Layer 14 of a small transformer language model trained on English Wikipedia (22 layers, counted from 0, width 128).
A neuron's activation on a vector x is GELU(weights . x), where the dot is the dot product.

Input weights of the MLP neurons that the questions are about. A number n stands for n times 0.00089.
n11: -300 159 378 73 4 110 22 -121 -58 174 -75 127 25 52 -71 49 -56 -168 -4 62 16 5 -119 40 105 -138 -476 -132 -55 68 -124 -197 57 17 40 72 103 31 196 -154 57 78 145 -58 -31 53 -213 -46 -44 34 9 85 65 139 95 124 -13 22 -44 172 18 109 415 78 -253 106 49 -81 62 -45 26 -13 67 -193 147 22 -167 -211 142 111 -30 -73 233 206 -187 -82 -254 -95 -32 -188 253 9 -204 -94 -118 81 -293 -75 -206 27 -71 35 -46 201 -92 45 449 71 -219 88 36 -36 60 -267 159 242 -26 0 -112 -75 93 22 35 -128 98 -439 -121 -17
n36: -41 57 -46 217 53 -88 -149 -127 -90 -114 54 -142 36 215 21 -114 -210 22 60 181 81 39 17 97 -35 144 311 -229 -64 34 61 79 -116 -66 -333 -64 -8 47 17 21 -59 29 122 -93 -160 30 130 79 175 28 -54 190 -346 -214 82 -281 -21 92 -50 -20 -38 4 -75 22 24 72 -105 -105 -21 55 -318 104 38 -22 -171 -104 -155 -88 -8 -152 185 -61 -31 63 239 138 271 -189 -142 -183 87 85 17 422 -20 -16 84 42 -51 73 194 -58 -83 -112 37 303 65 -42 -228 303 51 -34 -53 89 116 8 -310 135 179 50 126 -334 -131 55 21 33 72 160
n62: 122 142 -65 -48 159 8 -64 470 -8 8 36 158 -50 -64 -422 -123 -183 -71 148 -98 -26 46 -8 -172 -273 -44 -217 -151 -66 192 36 177 56 -48 -49 -124 -183 153 -12 28 -102 -149 107 147 -20 167 -20 111 -117 39 -28 149 -116 -160 -187 288 -4 -4 -207 -32 103 -150 -138 -59 154 -70 -24 -43 89 209 -97 12 102 -38 328 8 -24 0 32 37 4 63 139 150 -44 -163 119 -44 79 239 -161 -29 33 177 27 27 -29 -219 -140 58 -53 151 -92 -129 24 256 205 -4 -71 -37 -74 -200 -227 86 58 117 -4 -228 126 142 69 80 -131 155 -143 -44 144 20
n100: 94 103 60 -194 272 -134 128 -145 -130 -79 -133 83 264 295 -205 -396 -91 166 0 -195 220 230 -34 61 33 -104 -23 186 57 -128 -4 82 191 -50 -107 -44 -156 -211 -121 -240 -88 78 226 219 -42 293 -232 -194 -119 76 -137 -272 163 91 86 130 -128 0 -88 207 -28 -28 171 -148 -31 49 -323 223 23 112 -23 -188 -135 -5 -13 46 -301 28 140 293 217 -224 -124 9 -59 119 -5 217 213 98 -41 -94 -121 4 -229 116 218 37 -235 -193 -107 32 35 5 -197 19 -133 167 170 153 -144 -37 27 -228 53 14 -69 173 54 -166 195 145 81 -37 228 -179 98 -54
n145: 286 -24 217 -299 154 165 211 146 -19 -61 148 156 -257 -95 0 4 67 -45 277 -154 55 129 -105 102 -237 -4 -195 58 -92 -21 -98 116 -36 -84 -117 154 60 -119 138 -100 -101 12 -8 -69 77 -89 -93 38 204 253 48 0 -115 -67 28 -55 -80 12 -85 70 273 -41 -64 42 47 46 16 -43 85 73 189 200 -93 -226 -57 104 -137 -104 -177 8 -155 -178 116 24 -103 -12 -53 257 211 -41 127 217 101 -62 8 82 -166 -92 78 -263 -267 -32 -38 -20 -183 53 298 -109 -39 -198 49 -142 190 122 -8 -56 40 122 255 -173 134 87 -209 -32 -186 52 -37 -8
n166: 233 246 -50 -74 140 63 204 -16 95 -187 29 121 84 -269 -238 89 74 9 201 -42 -204 214 92 115 -4 62 -221 -74 88 -4 -74 84 141 162 -165 -141 -71 -180 81 -206 72 312 364 182 -220 -34 69 -18 155 -12 -116 -41 91 91 33 102 -83 -34 -13 123 -226 99 -164 83 70 -146 126 -134 17 -136 38 -184 -30 188 -12 -75 12 -306 -272 284 65 -247 -39 -255 -112 52 -221 0 190 -90 12 -56 -76 20 -112 32 101 147 -30 124 -4 149 -291 -146 8 51 26 -17 -69 -144 220 -38 -126 -106 92 210 -29 15 74 -8 -80 -25 -107 -55 85 -176 -248 123
n188: 225 -83 -9 254 88 85 219 -194 -27 76 66 5 -112 -93 86 -24 46 150 -343 -85 -247 240 -181 176 -176 -185 117 -234 36 -223 -436 262 -9 112 81 23 31 -86 -10 85 213 196 -413 238 152 -66 -32 30 -164 319 172 5 264 19 -14 142 -149 279 -85 -197 91 121 -184 -98 -46 227 99 -64 -118 -52 9 -258 5 -88 -108 0 -14 70 -143 128 -286 24 153 150 -19 277 -67 120 165 -129 84 -230 -176 -14 81 -146 52 -5 72 77 5 88 49 112 150 -125 -170 5 165 -33 352 -71 -150 -181 -90 -94 -24 76 211 -76 -157 -51 -245 47 -14 52 -354 74
n208: 76 -19 -19 125 23 -43 107 57 -11 20 -19 216 -278 34 16 -51 88 96 -41 -94 7 157 -182 263 201 76 -146 -88 -137 120 38 -251 -119 -15 4 -33 55 -305 -24 19 35 92 219 -165 -86 -4 105 -4 23 11 119 -49 -72 118 -187 -166 -169 -175 -4 11 -102 195 -12 314 -155 30 66 -79 -31 16 -58 -224 157 320 -140 -142 121 -43 -76 -157 101 36 -72 143 -65 -20 -94 19 48 -292 -215 162 -129 98 52 120 47 241 20 -55 -102 -30 22 8 54 32 -148 -226 181 12 -12 102 82 -286 89 -27 -120 253 76 105 -309 -27 46 70 203 8 -134 46
n246: 51 119 93 246 183 65 88 -36 76 -4 77 -170 58 -32 230 29 112 322 -47 65 -294 -148 186 -164 101 12 32 -71 -46 125 87 129 92 84 94 124 221 -219 25 -130 -134 68 -57 -62 -139 -16 94 -124 -113 -4 104 71 -252 -172 -4 8 48 37 -362 87 173 17 309 -59 16 -59 -69 134 142 62 -45 -222 61 364 -35 -133 -134 -32 -44 8 78 0 -162 178 -112 -42 -21 -323 138 -116 -36 62 8 -71 -16 118 -237 134 -21 -12 -127 -20 -135 28 153 -75 -134 -20 -328 -269 328 -29 -16 213 -66 24 0 62 12 -130 8 -32 -155 -49 -29 214 -58 -16
n248: 112 -190 127 128 27 96 216 -183 82 -145 -166 -233 -45 164 80 32 -144 -184 -198 12 44 70 -136 209 115 -105 -75 0 26 -78 39 -99 -102 -59 -8 125 4 -129 -8 12 -111 94 172 -8 28 -120 -138 21 -43 92 24 46 70 -82 47 154 -279 136 107 -155 8 -184 -143 -45 4 65 227 -65 -72 108 -111 67 168 302 170 -12 0 -150 167 -60 279 -115 -177 -95 125 -151 165 101 -69 -141 -146 -24 -40 181 182 -180 100 -4 73 -138 48 242 241 268 -94 81 53 144 -185 12 -96 96 -96 -168 -155 -83 215 -199 23 84 200 -59 16 -36 100 -229 -48 -214
n262: 192 -118 165 -53 22 -9 -9 92 0 213 -62 120 -162 123 -72 181 -75 133 -133 -81 -70 -167 14 36 -51 -92 106 -139 375 -101 0 164 -181 146 176 -115 25 -78 -68 134 202 89 97 -262 -293 108 -95 -371 -84 186 -115 26 -207 -132 -9 178 235 -112 54 87 122 -83 175 -19 -87 -47 -81 -95 4 145 -4 160 23 -210 -225 71 -83 -45 66 -113 -4 -259 407 236 9 5 204 -105 -51 82 -129 -255 23 291 -205 -212 63 27 296 -46 144 40 -13 -98 -222 192 9 18 -96 -67 203 -140 -26 375 60 -22 -193 132 52 -67 5 -75 83 126 -397 -22 32 -31
n275: 200 -109 56 -91 188 -84 272 -87 -123 47 14 -37 27 -9 -254 90 23 -10 -228 -85 261 -39 -53 165 -73 -124 37 -5 -27 182 23 -153 -106 -32 -75 165 44 157 -175 93 267 -46 -114 -292 132 127 9 29 -23 104 222 41 69 -37 -266 -91 -226 19 159 -182 99 269 -108 -174 18 85 332 -294 -407 -175 98 -302 -160 131 -13 -102 -182 409 78 66 -40 207 165 -130 101 87 43 5 96 233 213 123 108 -50 -129 -23 155 -65 -166 296 42 -133 -159 -227 37 -309 168 141 145 -56 80 14 -50 9 -404 135 -224 46 -105 33 -19 -46 -46 -300 -71 -79 171 87
n292: 20 35 -269 83 182 -169 36 -410 -4 -163 228 -148 -111 -87 73 -24 -178 -74 73 214 70 100 -100 -41 -212 51 72 -195 15 -124 27 236 -239 40 -85 -330 -79 -29 12 76 -36 -20 87 4 -45 49 39 30 -124 16 191 237 16 87 51 -141 -84 44 194 67 151 240 -181 -138 -184 -93 109 -90 -4 -216 193 164 53 -63 191 80 156 88 114 16 143 -299 -67 -8 36 66 -236 -79 29 -57 76 123 20 -117 8 -43 -170 -20 65 -8 -146 -115 27 -24 -156 78 -75 182 286 -40 138 -73 -16 -16 57 141 117 158 94 -169 207 16 -193 8 -32 -216 176 161
n293: 89 -17 26 303 -47 -237 4 167 33 -266 -78 -270 42 151 -203 199 -275 130 -293 -101 16 64 -18 9 -195 -13 26 86 -4 -9 200 -291 -99 -61 53 -42 0 0 -239 -109 -149 39 -25 -93 79 92 93 -73 -13 -118 -22 8 90 -22 103 -89 -35 -88 228 306 -49 4 188 77 136 92 188 -38 271 261 61 -78 88 77 25 22 -179 -257 141 -4 -42 -347 20 -78 172 180 66 -13 -81 -36 91 -244 -13 -85 -150 68 18 166 -111 -286 -255 232 157 -351 -126 -196 81 48 -94 140 185 22 101 -146 150 105 -13 -90 209 -118 -163 301 -73 114 13 -52 -120 231
n304: -226 -124 204 -142 76 -32 117 -80 -166 138 258 -23 226 45 83 64 -22 -107 -87 -302 196 259 57 -101 -5 76 -135 0 -186 -444 93 -50 -130 306 37 165 213 227 -18 95 114 -184 210 87 92 46 -255 33 -271 -9 108 57 94 143 80 -13 -40 123 264 -84 9 -135 27 132 -168 175 -45 18 -214 -106 -5 -77 202 -133 263 -72 -349 -54 -169 -60 -74 239 -63 23 -27 75 -115 -120 121 9 -203 222 59 -260 -134 -70 -46 -50 88 241 201 277 -203 126 27 -208 150 73 -27 137 14 87 9 -298 17 -64 -27 -199 248 219 78 -175 -36 -132 -59 -100 -5 -9
n305: 20 16 126 60 48 20 -273 -239 -4 132 12 -315 54 44 -12 230 -60 8 -183 -69 -78 110 181 -25 -185 16 32 -264 19 -88 -43 -73 56 -121 212 -159 152 -199 226 -93 12 197 222 -131 -65 -311 -4 -128 109 157 197 -228 60 -16 -159 -95 -36 69 228 -16 -160 -275 -264 42 36 66 -77 43 0 300 -32 186 -45 224 -235 12 67 65 -159 106 -27 180 -19 -186 12 63 123 -135 192 243 24 -4 -172 130 27 -51 0 -20 173 95 188 16 104 -4 97 -54 121 -16 0 130 -45 -94 71 -49 85 215 41 120 -99 -20 -16 -16 -239 151 -90 57 -260 -167
n350: -91 -5 260 87 18 -103 -23 292 -210 307 209 190 -116 -55 -94 89 -23 62 -76 -56 150 34 -228 -28 34 165 -102 -82 -115 -101 -82 278 170 -194 150 58 26 52 -174 -65 -159 97 -311 80 122 -145 189 -313 -134 325 41 90 -128 -73 82 -100 60 -187 -103 -36 94 -19 -205 77 150 -85 -79 -32 -131 -9 -121 -93 -357 49 -62 18 -340 111 -100 66 -112 -178 86 93 -18 -197 288 -137 -5 379 -18 -227 272 41 213 -81 -56 -270 90 109 56 160 49 78 88 -266 -53 267 158 -14 -89 -56 31 -80 208 -28 47 212 -82 -98 159 151 -109 225 -272 241 -293 114
n423: 24 -49 29 160 -86 -21 62 -370 -378 8 146 -113 -236 12 267 -313 -115 -52 -24 -46 0 -157 39 0 26 33 -116 125 168 -138 -78 -25 182 -17 110 -180 20 312 42 222 -113 -145 288 -68 -258 -13 28 48 -79 85 199 41 54 41 58 37 8 17 -357 139 72 -73 21 222 401 61 181 -122 -113 153 -96 -183 -249 -188 359 62 -45 -17 62 80 20 -91 -90 -150 223 -151 59 -82 39 4 62 -188 -51 -85 0 73 21 -42 85 13 -34 25 187 37 -54 -188 -17 55 -37 17 -135 51 -32 63 120 33 -13 -56 139 13 -72 -21 -53 97 72 -50 -128 -345
n449: 117 176 77 -8 -89 78 17 223 -133 48 193 -43 -103 207 308 100 241 88 119 -125 146 134 -188 0 -89 -135 -128 -137 -25 208 -96 -218 -136 77 121 70 -28 18 9 -163 -43 -259 198 -104 -22 26 -100 27 -299 108 -110 58 -101 220 13 176 -98 -69 -181 -201 139 -62 4 27 -214 277 -116 441 249 -96 -86 73 156 -99 -45 149 67 -163 240 -17 -4 -53 8 120 17 -142 -170 232 -296 -148 153 66 -69 -167 0 -137 -143 -129 -127 -259 -43 93 -212 81 -226 188 13 207 171 -129 39 -43 0 134 110 4 73 77 42 4 -112 -51 -152 99 190 -43 -57 -172
n492: 161 42 22 136 260 -191 69 -77 -20 9 -151 -203 58 -17 162 188 64 71 -46 -13 -207 -77 -153 237 85 4 120 -242 -41 49 -135 121 94 60 -175 157 33 0 215 74 74 -47 -65 -263 53 232 109 -50 82 -260 60 71 -222 -154 38 21 -64 -52 87 -144 -53 31 -9 -94 -72 -13 -56 -349 174 -57 104 332 79 127 -140 -65 -105 264 -30 52 -54 -72 40 -48 47 -112 211 -115 281 44 99 71 -393 55 -240 84 -192 221 -93 -35 -57 166 -95 -284 262 13 -139 -428 274 -9 -26 232 -34 -83 62 22 -269 -78 17 174 17 115 -4 -52 4 -138 150 51
n507: 147 177 -125 190 -110 -303 -218 -152 53 57 181 52 -136 -77 4 -179 -81 31 25 -96 -67 -90 13 4 273 -106 -188 -31 -12 -142 88 51 -38 115 -152 132 16 -185 153 -194 65 68 -28 218 0 -26 25 -249 -107 -79 -98 -409 -148 59 -55 126 145 247 134 34 -284 319 39 -76 42 108 350 255 -69 -57 35 -51 26 -130 -57 68 -71 -155 46 204 0 49 128 125 81 -142 0 -30 -124 22 304 158 -269 -188 -136 150 -217 -173 70 101 109 -81 209 60 167 62 -67 -100 -88 -35 -70 -104 350 -26 123 4 -17 112 -139 151 -187 196 21 -126 -191 73 215 4

Each question shows a token from some text and the vector x that enters the MLP there. A number n stands for n times 0.012.

"\n": -95 77 23 -74 -9 -82 -27 191 59 -31 131 49 -24 -45 72 -29 62 -78 131 85 61 -110 -60 -192 60 -20 122 34 81 135 -223 -70 -53 102 102 -4 -224 80 50 93 51 74 -91 37 -10 -108 -284 88 133 -113 225 -175 86 -234 42 -84 87 -53 -53 39 52 -80 91 -73 85 56 27 187 40 18 36 50 52 64 -144 4 44 -38 -94 -165 155 104 -170 21 155 50 67 99 -24 -183 -34 93 -33 -61 109 120 -93 56 14 -44 76 -149 -92 189 -134 -20 -4 -156 52 26 21 -6 -183 -99 -139 -128 174 -110 -236 -60 45 92 153 5 -112 -17 14 117
Which two neurons fire most, strongest first? n449, n246

" contin": 18 -127 -147 -109 -82 34 -81 211 100 -288 179 -82 64 -228 -8 -4 -8 -2 175 7 83 26 -6 16 -72 -51 55 58 46 54 -161 -17 57 226 115 -87 -31 42 87 16 -77 10 31 90 -13 -117 -70 90 107 -68 292 -73 109 -202 23 -265 187 -111 -19 16 60 -69 108 -47 55 -25 44 0 -180 -43 141 4 77 -24 -181 -77 19 90 32 -20 90 -22 -322 108 141 -93 -74 106 8 -71 28 -108 -17 109 144 107 -78 -97 104 -18 55 -201 -15 137 -99 -86 66 43 -11 68 25 152 -148 -53 -125 -31 56 -175 -122 -105 56 102 186 21 7 -30 -61 67
Which of these neurons fires most? n292

"ro": -48 186 -16 48 -132 19 -36 80 107 -254 -11 -90 130 -92 22 -96 91 -34 -9 17 179 -81 16 -33 166 -71 184 -43 91 26 -206 62 49 114 130 31 14 -84 184 82 -2 -81 21 58 23 28 -79 130 97 -170 200 -147 97 -42 32 32 -37 -27 15 22 16 37 129 -164 76 -44 54 -28 -91 -67 -72 -54 -92 -215 -177 32 13 87 39 -139 -21 -23 -209 39 146 19 -55 133 -8 -28 87 -166 47 -60 42 164 -82 39 52 -84 147 40 -190 356 -113 21 51 -117 -130 45 -62 -77 -57 -76 -4 -86 141 -241 -78 -155 8 121 137 -151 -88 69 194 108
Which two neurons fire most, strongest first? n507, n11

"ver": 53 96 62 -86 -149 73 13 248 165 -56 70 -69 35 -131 -148 -66 64 -92 176 133 40 50 -3 5 137 -104 242 3 171 72 -246 209 20 184 39 -31 -161 -34 -96 36 30 17 -44 140 -96 -120 -148 92 171 -261 52 -1 31 -160 -15 -110 -28 -148 -11 33 73 -4 -32 -215 59 -78 -62 -38 29 121 36 -67 21 -81 -85 -6 -29 -28 32 -10 38 -6 -225 15 173 157 92 -9 36 -28 -217 -97 23 -23 115 82 17 105 36 -52 79 -74 -279 177 -63 -126 43 139 63 77 -22 42 -63 0 -43 -65 -96 -209 -109 -134 -60 88 168 98 67 -16 94 5
The most active neuron and its activation: n166, at about 1.2

"ing": 84 -76 66 -56 -270 91 -101 144 90 55 88 42 10 -191 -46 -16 -6 64 148 44 134 28 92 65 11 -250 50 12 47 -10 -223 -22 -107 60 203 -41 -157 116 -10 127 79 -70 -231 -17 -68 25 -296 102 22 -106 191 -8 40 -87 -49 -167 161 -105 31 27 93 -29 92 -122 37 -72 19 22 21 -43 4 125 125 -19 -78 -6 -21 92 -1 -46 160 -104 -256 1 264 -42 -58 29 16 -79 -156 78 34 -133 90 120 -95 13 41 20 169 -86 -85 211 -67 12 40 -7 -142 99 -25 107 -141 27 -181 23 139 -68 -101 -88 122 -16 65 59 -21 -8 -59 126
The three highest activations, in order: n304, n248, n292

" until": 32 192 82 6 -68 -6 -87 147 81 74 132 -17 23 -211 34 53 89 -39 163 -115 193 7 -13 58 47 -158 229 85 99 24 -260 89 14 53 194 5 -8 72 34 57 -7 29 -292 -10 2 -10 -246 24 117 -258 143 -123 -82 -117 33 -94 138 -70 -62 143 -92 -32 -89 -40 -35 -11 18 65 66 -77 88 -51 105 44 -143 -250 72 71 44 20 81 54 -64 107 221 49 44 89 -62 -157 -18 -32 44 -9 104 114 -51 -177 -26 1 85 -163 -137 84 -34 -134 94 -183 -4 81 34 68 -159 -34 -120 -29 -9 -212 -69 -132 -31 143 102 -27 70 -86 -16 90
Which two neurons fire most, strongest first? n492, n188

"ry": -1 18 72 -113 -52 -141 -43 -15 168 -75 132 107 -15 -192 -34 24 -1 -89 117 7 17 -31 125 -112 83 -80 130 17 169 -99 -161 7 -12 134 180 0 -242 6 -20 122 24 -54 -240 -84 24 -171 -54 31 131 -137 155 -125 -128 -84 -51 -278 107 -182 -57 145 -53 -50 116 58 231 10 -100 -55 -10 81 -4 72 66 -34 -43 -23 -3 -15 -31 -131 79 -31 -180 145 76 52 39 130 -37 -6 4 -98 -37 -130 154 142 -118 133 0 -44 281 19 -239 161 37 4 6 -9 -38 193 -40 52 -112 -119 -131 15 43 -92 -99 -64 95 146 65 -52 79 74 20 156
Which two neurons fire most, strongest first? n350, n36

" fl": 37 93 -46 -27 -140 -63 -39 137 51 -174 138 100 58 -163 97 75 121 -10 124 44 92 93 -58 -93 126 2 45 -13 76 74 -236 -92 -46 138 -107 22 -140 -146 4 123 80 114 -27 77 40 -104 -172 -3 49 -318 161 -206 17 -195 3 -185 82 -109 -90 102 -21 -52 68 -17 -5 -3 -79 -79 -34 73 90 -42 18 -35 -120 109 170 26 -19 -29 32 178 -351 44 102 67 -160 13 121 19 111 -126 -38 108 27 79 -142 -78 155 -90 108 -88 -161 178 58 -62 88 -8 -64 -9 23 42 -231 32 -49 -84 177 -225 -45 -45 -76 125 102 53 151 -8 -32 190
The most active neuron and its activation: n166, at about 1.5

" which": 140 159 69 33 -114 9 -47 55 70 1 110 0 45 -128 -31 29 119 -136 137 16 167 -51 109 51 129 -189 146 6 113 152 -77 0 -9 -42 221 8 -151 -1 -12 123 27 -25 -274 -17 -39 -71 -229 -25 76 -227 206 -129 -23 -134 84 -152 74 -13 -138 103 -122 -61 -17 -32 -36 -26 -1 7 -27 -8 -55 -44 64 -59 -41 28 -59 26 67 -105 215 1 -214 42 238 11 -41 211 -117 -40 -62 48 52 14 67 150 -145 -82 -121 -18 122 -154 -101 47 -53 -133 120 -147 -22 87 85 73 -148 48 -67 59 21 -259 -13 -154 120 -33 176 -23 4 44 111 109
The most active neuron and its activation: n275, at about 0.46

"'": -138 84 55 -65 -209 60 62 33 61 -59 132 72 -1 -81 -18 -42 -66 -71 63 3 48 151 78 -111 39 -78 89 68 27 39 -201 27 -82 131 38 -31 -241 120 29 143 148 -55 -306 108 -63 -72 -295 4 260 34 126 -166 76 -54 8 -85 98 -213 -55 86 8 -6 113 10 -13 26 139 -68 98 82 0 41 149 2 -153 22 -88 -23 -11 -133 74 52 -300 88 169 75 49 140 5 -94 -79 -83 -33 57 1 34 -145 -47 187 84 152 -22 -76 166 -26 -5 -63 -78 5 99 5 26 -92 -39 -154 6 -37 -257 -89 -51 92 -40 189 -36 -89 64 43 62
Which of these neurons fires most? n304

" The": -62 120 44 14 -32 21 -38 151 93 12 220 27 4 -21 23 -15 76 -53 148 41 88 1 -22 -133 81 -103 187 120 34 54 -206 -96 -80 53 42 -27 -250 54 80 84 -38 -25 -256 47 -11 -49 -397 -16 83 -143 163 -145 -3 -148 -71 -108 -45 -3 -165 167 -95 -80 -2 -26 -21 154 34 55 25 144 18 -26 116 -30 -8 -4 -11 -38 -20 -90 161 68 -249 -2 73 18 -80 81 -63 -34 -25 -177 29 101 46 33 -81 -22 74 48 170 -75 52 74 99 -54 45 -115 -28 134 47 16 -155 -126 -83 48 174 -172 -77 -94 9 -12 145 170 -49 -19 -42 154
Which of these neurons fires most? n248

" b": -14 40 -21 26 -149 -51 -60 155 121 -40 108 -79 -17 -50 5 -26 -72 -127 124 61 22 -118 4 3 93 -45 177 -33 45 53 -280 62 37 66 122 48 -176 28 60 94 30 41 -127 85 -23 -7 -146 126 111 -284 223 -144 28 5 -23 -83 181 -22 -64 53 -85 50 60 19 38 -83 -55 28 -57 60 48 -68 28 -37 -27 13 236 42 1 -239 -36 144 -267 64 72 172 -146 65 11 5 -57 56 -102 171 -41 100 -187 -48 104 -102 363 -29 -89 181 -105 13 25 6 65 -61 40 -1 -48 -117 -123 -91 89 -303 -86 -166 -29 179 -84 -43 -10 44 -9 177
Which two neurons fire most, strongest first? n188, n507

" per": -80 185 -41 3 -44 2 27 36 51 -5 298 88 72 -72 -19 75 165 119 97 37 72 53 -49 121 148 -215 197 33 167 -17 -91 99 -70 114 40 57 54 46 4 -32 -16 32 -85 7 -20 -87 -182 104 154 -256 178 -183 -64 -129 -38 23 6 -144 -87 25 36 -216 -9 -56 53 -54 -131 -65 -24 7 -125 13 -43 -184 -75 -18 198 -109 16 -32 -27 -30 -383 43 269 119 -56 -67 -100 -31 -17 34 5 224 34 93 -169 -25 27 -60 142 -143 -121 139 -72 -113 69 -82 -39 37 96 79 -44 -145 70 34 11 -134 -63 -131 52 104 94 46 42 -123 40 116
The most active neuron and its activation: n36, at about 1.6

" W": -166 4 -19 -29 -163 -8 -141 189 -21 -98 118 113 14 -13 177 2 44 -8 109 -69 84 -52 -19 -92 49 -71 116 11 2 103 -363 -35 -25 63 25 -44 -48 50 -5 114 47 83 -72 68 -69 -85 -247 -12 98 -286 91 -93 1 -160 26 -106 105 -98 -10 43 -59 0 -59 -5 147 -209 -10 140 74 74 38 -94 234 47 100 122 145 -84 70 -24 67 84 -163 27 152 23 -45 28 64 -200 -71 -67 22 30 79 22 -82 30 24 -47 103 -208 -22 173 51 -52 76 -37 -116 241 57 85 -237 -37 -218 -66 -56 -201 -54 -110 39 28 168 25 44 93 81 180
The most active neuron and its activation: n36, at about 0.23

"er": 23 -35 -28 -53 -136 -107 14 121 113 85 139 107 -86 -162 -83 28 4 41 260 -38 -82 -82 77 68 69 -212 115 -44 75 3 -123 -104 0 164 105 136 -258 98 1 124 66 -79 -176 -125 -60 -157 -35 110 45 -29 123 -236 -17 -134 -45 -265 137 -261 -129 80 105 42 44 -53 116 -1 -18 -12 -48 43 -49 -20 141 65 -110 84 21 5 -130 -65 100 -17 -203 112 202 40 -60 141 59 77 -57 -32 -109 0 107 93 14 94 -18 -50 26 -79 -40 101 -154 95 60 -185 -57 211 14 74 -32 -149 16 54 49 -207 -112 -35 23 91 141 -19 59 146 -107 122
The most active neuron and its activation: n208, at about 2

"is": -61 -110 -76 -157 -160 -53 24 56 137 61 180 -35 -18 -60 -195 18 91 -9 32 113 137 -138 -67 -100 -5 -89 337 49 100 -121 -81 -64 -31 103 100 -15 -80 108 26 68 25 -24 -273 -125 -26 -16 -94 -16 67 -115 95 -147 -97 -99 41 -161 56 -134 -47 67 -65 -40 84 30 120 2 -97 -15 -57 129 65 -13 160 4 -143 -12 -1 91 -40 -147 115 -2 -304 161 246 243 -37 51 96 -52 -47 -97 19 -32 74 128 -212 67 -23 20 168 -79 -101 124 99 48 102 -12 -63 21 -98 -40 -34 -172 -45 -31 60 -28 -93 -126 92 140 187 135 -3 172 -52 130
Which of these neurons fires most? n36

"ate": 189 -11 183 -23 -185 90 -110 96 142 -125 134 99 89 -204 -109 31 -103 -19 27 -66 72 -33 -54 -2 -44 -113 189 61 111 17 -187 12 22 91 174 -75 -65 2 -16 123 56 -57 -108 -70 -70 50 -193 70 146 -91 121 45 -61 -41 34 -193 11 -160 -5 -72 156 -30 147 -48 22 24 48 -23 -39 59 80 38 56 -194 -119 -151 85 24 29 -106 206 -58 -126 27 273 0 -28 75 -3 -80 -96 -48 -6 -72 189 38 -83 31 93 -19 63 -153 -241 182 -123 24 12 -58 -82 150 60 3 -82 41 -241 39 29 -56 -141 -87 105 199 181 12 -85 -83 88 65
The most active neuron and its activation: n262, at about 2.8

"d": -210 13 -121 -5 -114 62 -139 99 218 -154 96 -24 75 -36 -11 -28 114 -11 251 91 -7 -26 21 16 164 -1 150 -63 -49 15 -35 -76 56 214 -74 23 -41 126 72 36 21 -114 -81 56 -20 93 -203 -17 91 -256 199 -145 12 -54 53 19 140 -237 59 -34 -45 -14 165 -5 -37 -108 23 38 -11 204 55 26 -150 132 -163 13 133 55 55 -86 -31 122 -195 -162 96 174 -75 10 19 -80 10 -143 -35 100 104 92 -79 -63 89 6 -3 -76 -102 138 -174 -16 -36 -92 -31 93 -48 87 -188 -151 -136 81 84 -113 -106 -126 -24 74 96 -147 22 16 152 174
The most active neuron and its activation: n492, at about 0.16

"ment": 48 -61 48 -75 -90 -69 -34 18 33 22 195 112 -37 -206 -56 32 129 -18 111 -38 65 22 158 47 59 -111 125 18 40 -96 -148 21 -93 11 161 -44 -192 62 15 94 -40 -108 -267 -85 -78 -88 -99 15 93 -194 186 -197 -147 -35 -10 -197 123 -47 -9 68 29 -17 -24 -36 52 -6 -39 -17 2 72 58 153 185 18 -95 -92 -23 14 -40 -44 105 -89 -255 122 184 78 35 37 75 -10 -42 57 -114 -91 182 56 -125 108 -15 31 177 11 -247 194 -103 -71 111 -64 -141 149 -84 65 -169 -96 -140 85 86 -128 -79 -164 132 136 159 67 71 160 93 69
Which of these neurons fires most? n304

"on": 49 -95 -52 -135 -126 -13 20 183 157 84 75 87 -74 -156 -95 95 149 103 190 29 -24 52 -104 -36 65 73 133 -127 96 59 -182 -56 -74 60 134 14 26 112 51 92 25 -66 -74 -1 -118 -179 22 152 -31 -276 151 -259 -46 -178 -42 -168 73 -140 -97 101 -83 74 -68 -107 70 1 16 -41 -49 182 77 21 90 -160 -188 57 180 79 -21 46 28 -230 -317 36 29 56 57 -23 -14 2 -52 -169 -85 -81 246 125 -98 131 105 -32 -75 10 -79 163 -22 -34 28 -74 -18 79 -21 24 -61 3 166 -122 48 -135 -37 -71 201 118 98 12 16 -51 52 67
The most active neuron and its activation: n492, at about 0.71

"anc": -79 -71 -58 25 -126 -5 -113 125 67 -44 207 113 -47 -217 -80 129 96 -6 134 -26 200 -50 4 -1 -23 37 46 -194 174 -60 -151 -188 11 78 103 -49 -148 111 20 97 -58 -91 -165 161 -80 -153 0 106 -44 -73 135 -67 51 -45 -56 -16 152 -234 92 -60 -61 -162 0 -87 128 -102 -135 -17 1 55 146 -78 71 -119 -29 -25 -28 -19 27 -78 -41 -117 -189 62 182 128 10 -10 76 115 15 -113 -10 13 118 85 -83 51 25 13 49 -101 0 219 -95 -142 105 17 17 296 -34 138 -80 -46 -154 -13 128 -93 -193 -19 12 248 183 34 102 -7 -65 63
Which of these neurons fires most? n350

" design": 1 -114 -128 106 -44 -27 -95 39 120 -1 181 54 -1 -369 27 64 108 -94 35 1 -19 -80 40 75 72 -107 111 -12 109 -11 -163 24 -79 127 64 -7 -81 48 -9 123 -22 -33 -201 39 -59 -124 -158 56 83 -161 187 -127 105 -31 -79 -238 148 -110 -1 59 35 -81 95 -61 95 -3 -75 -43 11 136 22 13 144 -72 -134 -80 13 141 -49 -75 50 -10 -228 131 117 51 95 166 -19 -25 32 -68 -48 50 132 58 -283 146 -54 -12 97 -89 -153 98 -112 37 -56 -93 -27 92 129 27 -168 -10 -86 85 178 -213 -86 -166 107 106 99 74 -40 183 29 88
Which two neurons fire most, strongest first? n246, n188

"s": -126 -97 6 -185 -86 -68 -86 161 94 -34 -63 83 144 -69 -170 82 57 -31 126 -70 94 -109 -71 25 81 28 213 -138 146 96 -134 30 9 247 133 -66 -127 23 -51 22 5 48 -133 -10 -81 14 -48 14 75 -235 -13 -146 1 50 -8 -38 50 -61 -110 59 70 -79 291 15 74 -4 -26 -8 -8 18 35 -5 184 -185 -81 14 152 0 43 -20 119 37 -301 79 52 130 48 78 124 -102 -140 50 98 -63 0 -14 -68 47 -91 9 224 -118 -197 171 118 -126 -51 14 62 79 6 -12 -115 -273 -99 -185 188 -231 31 -110 -2 129 116 -6 73 29 -17 117
Which of these neurons fires most? n304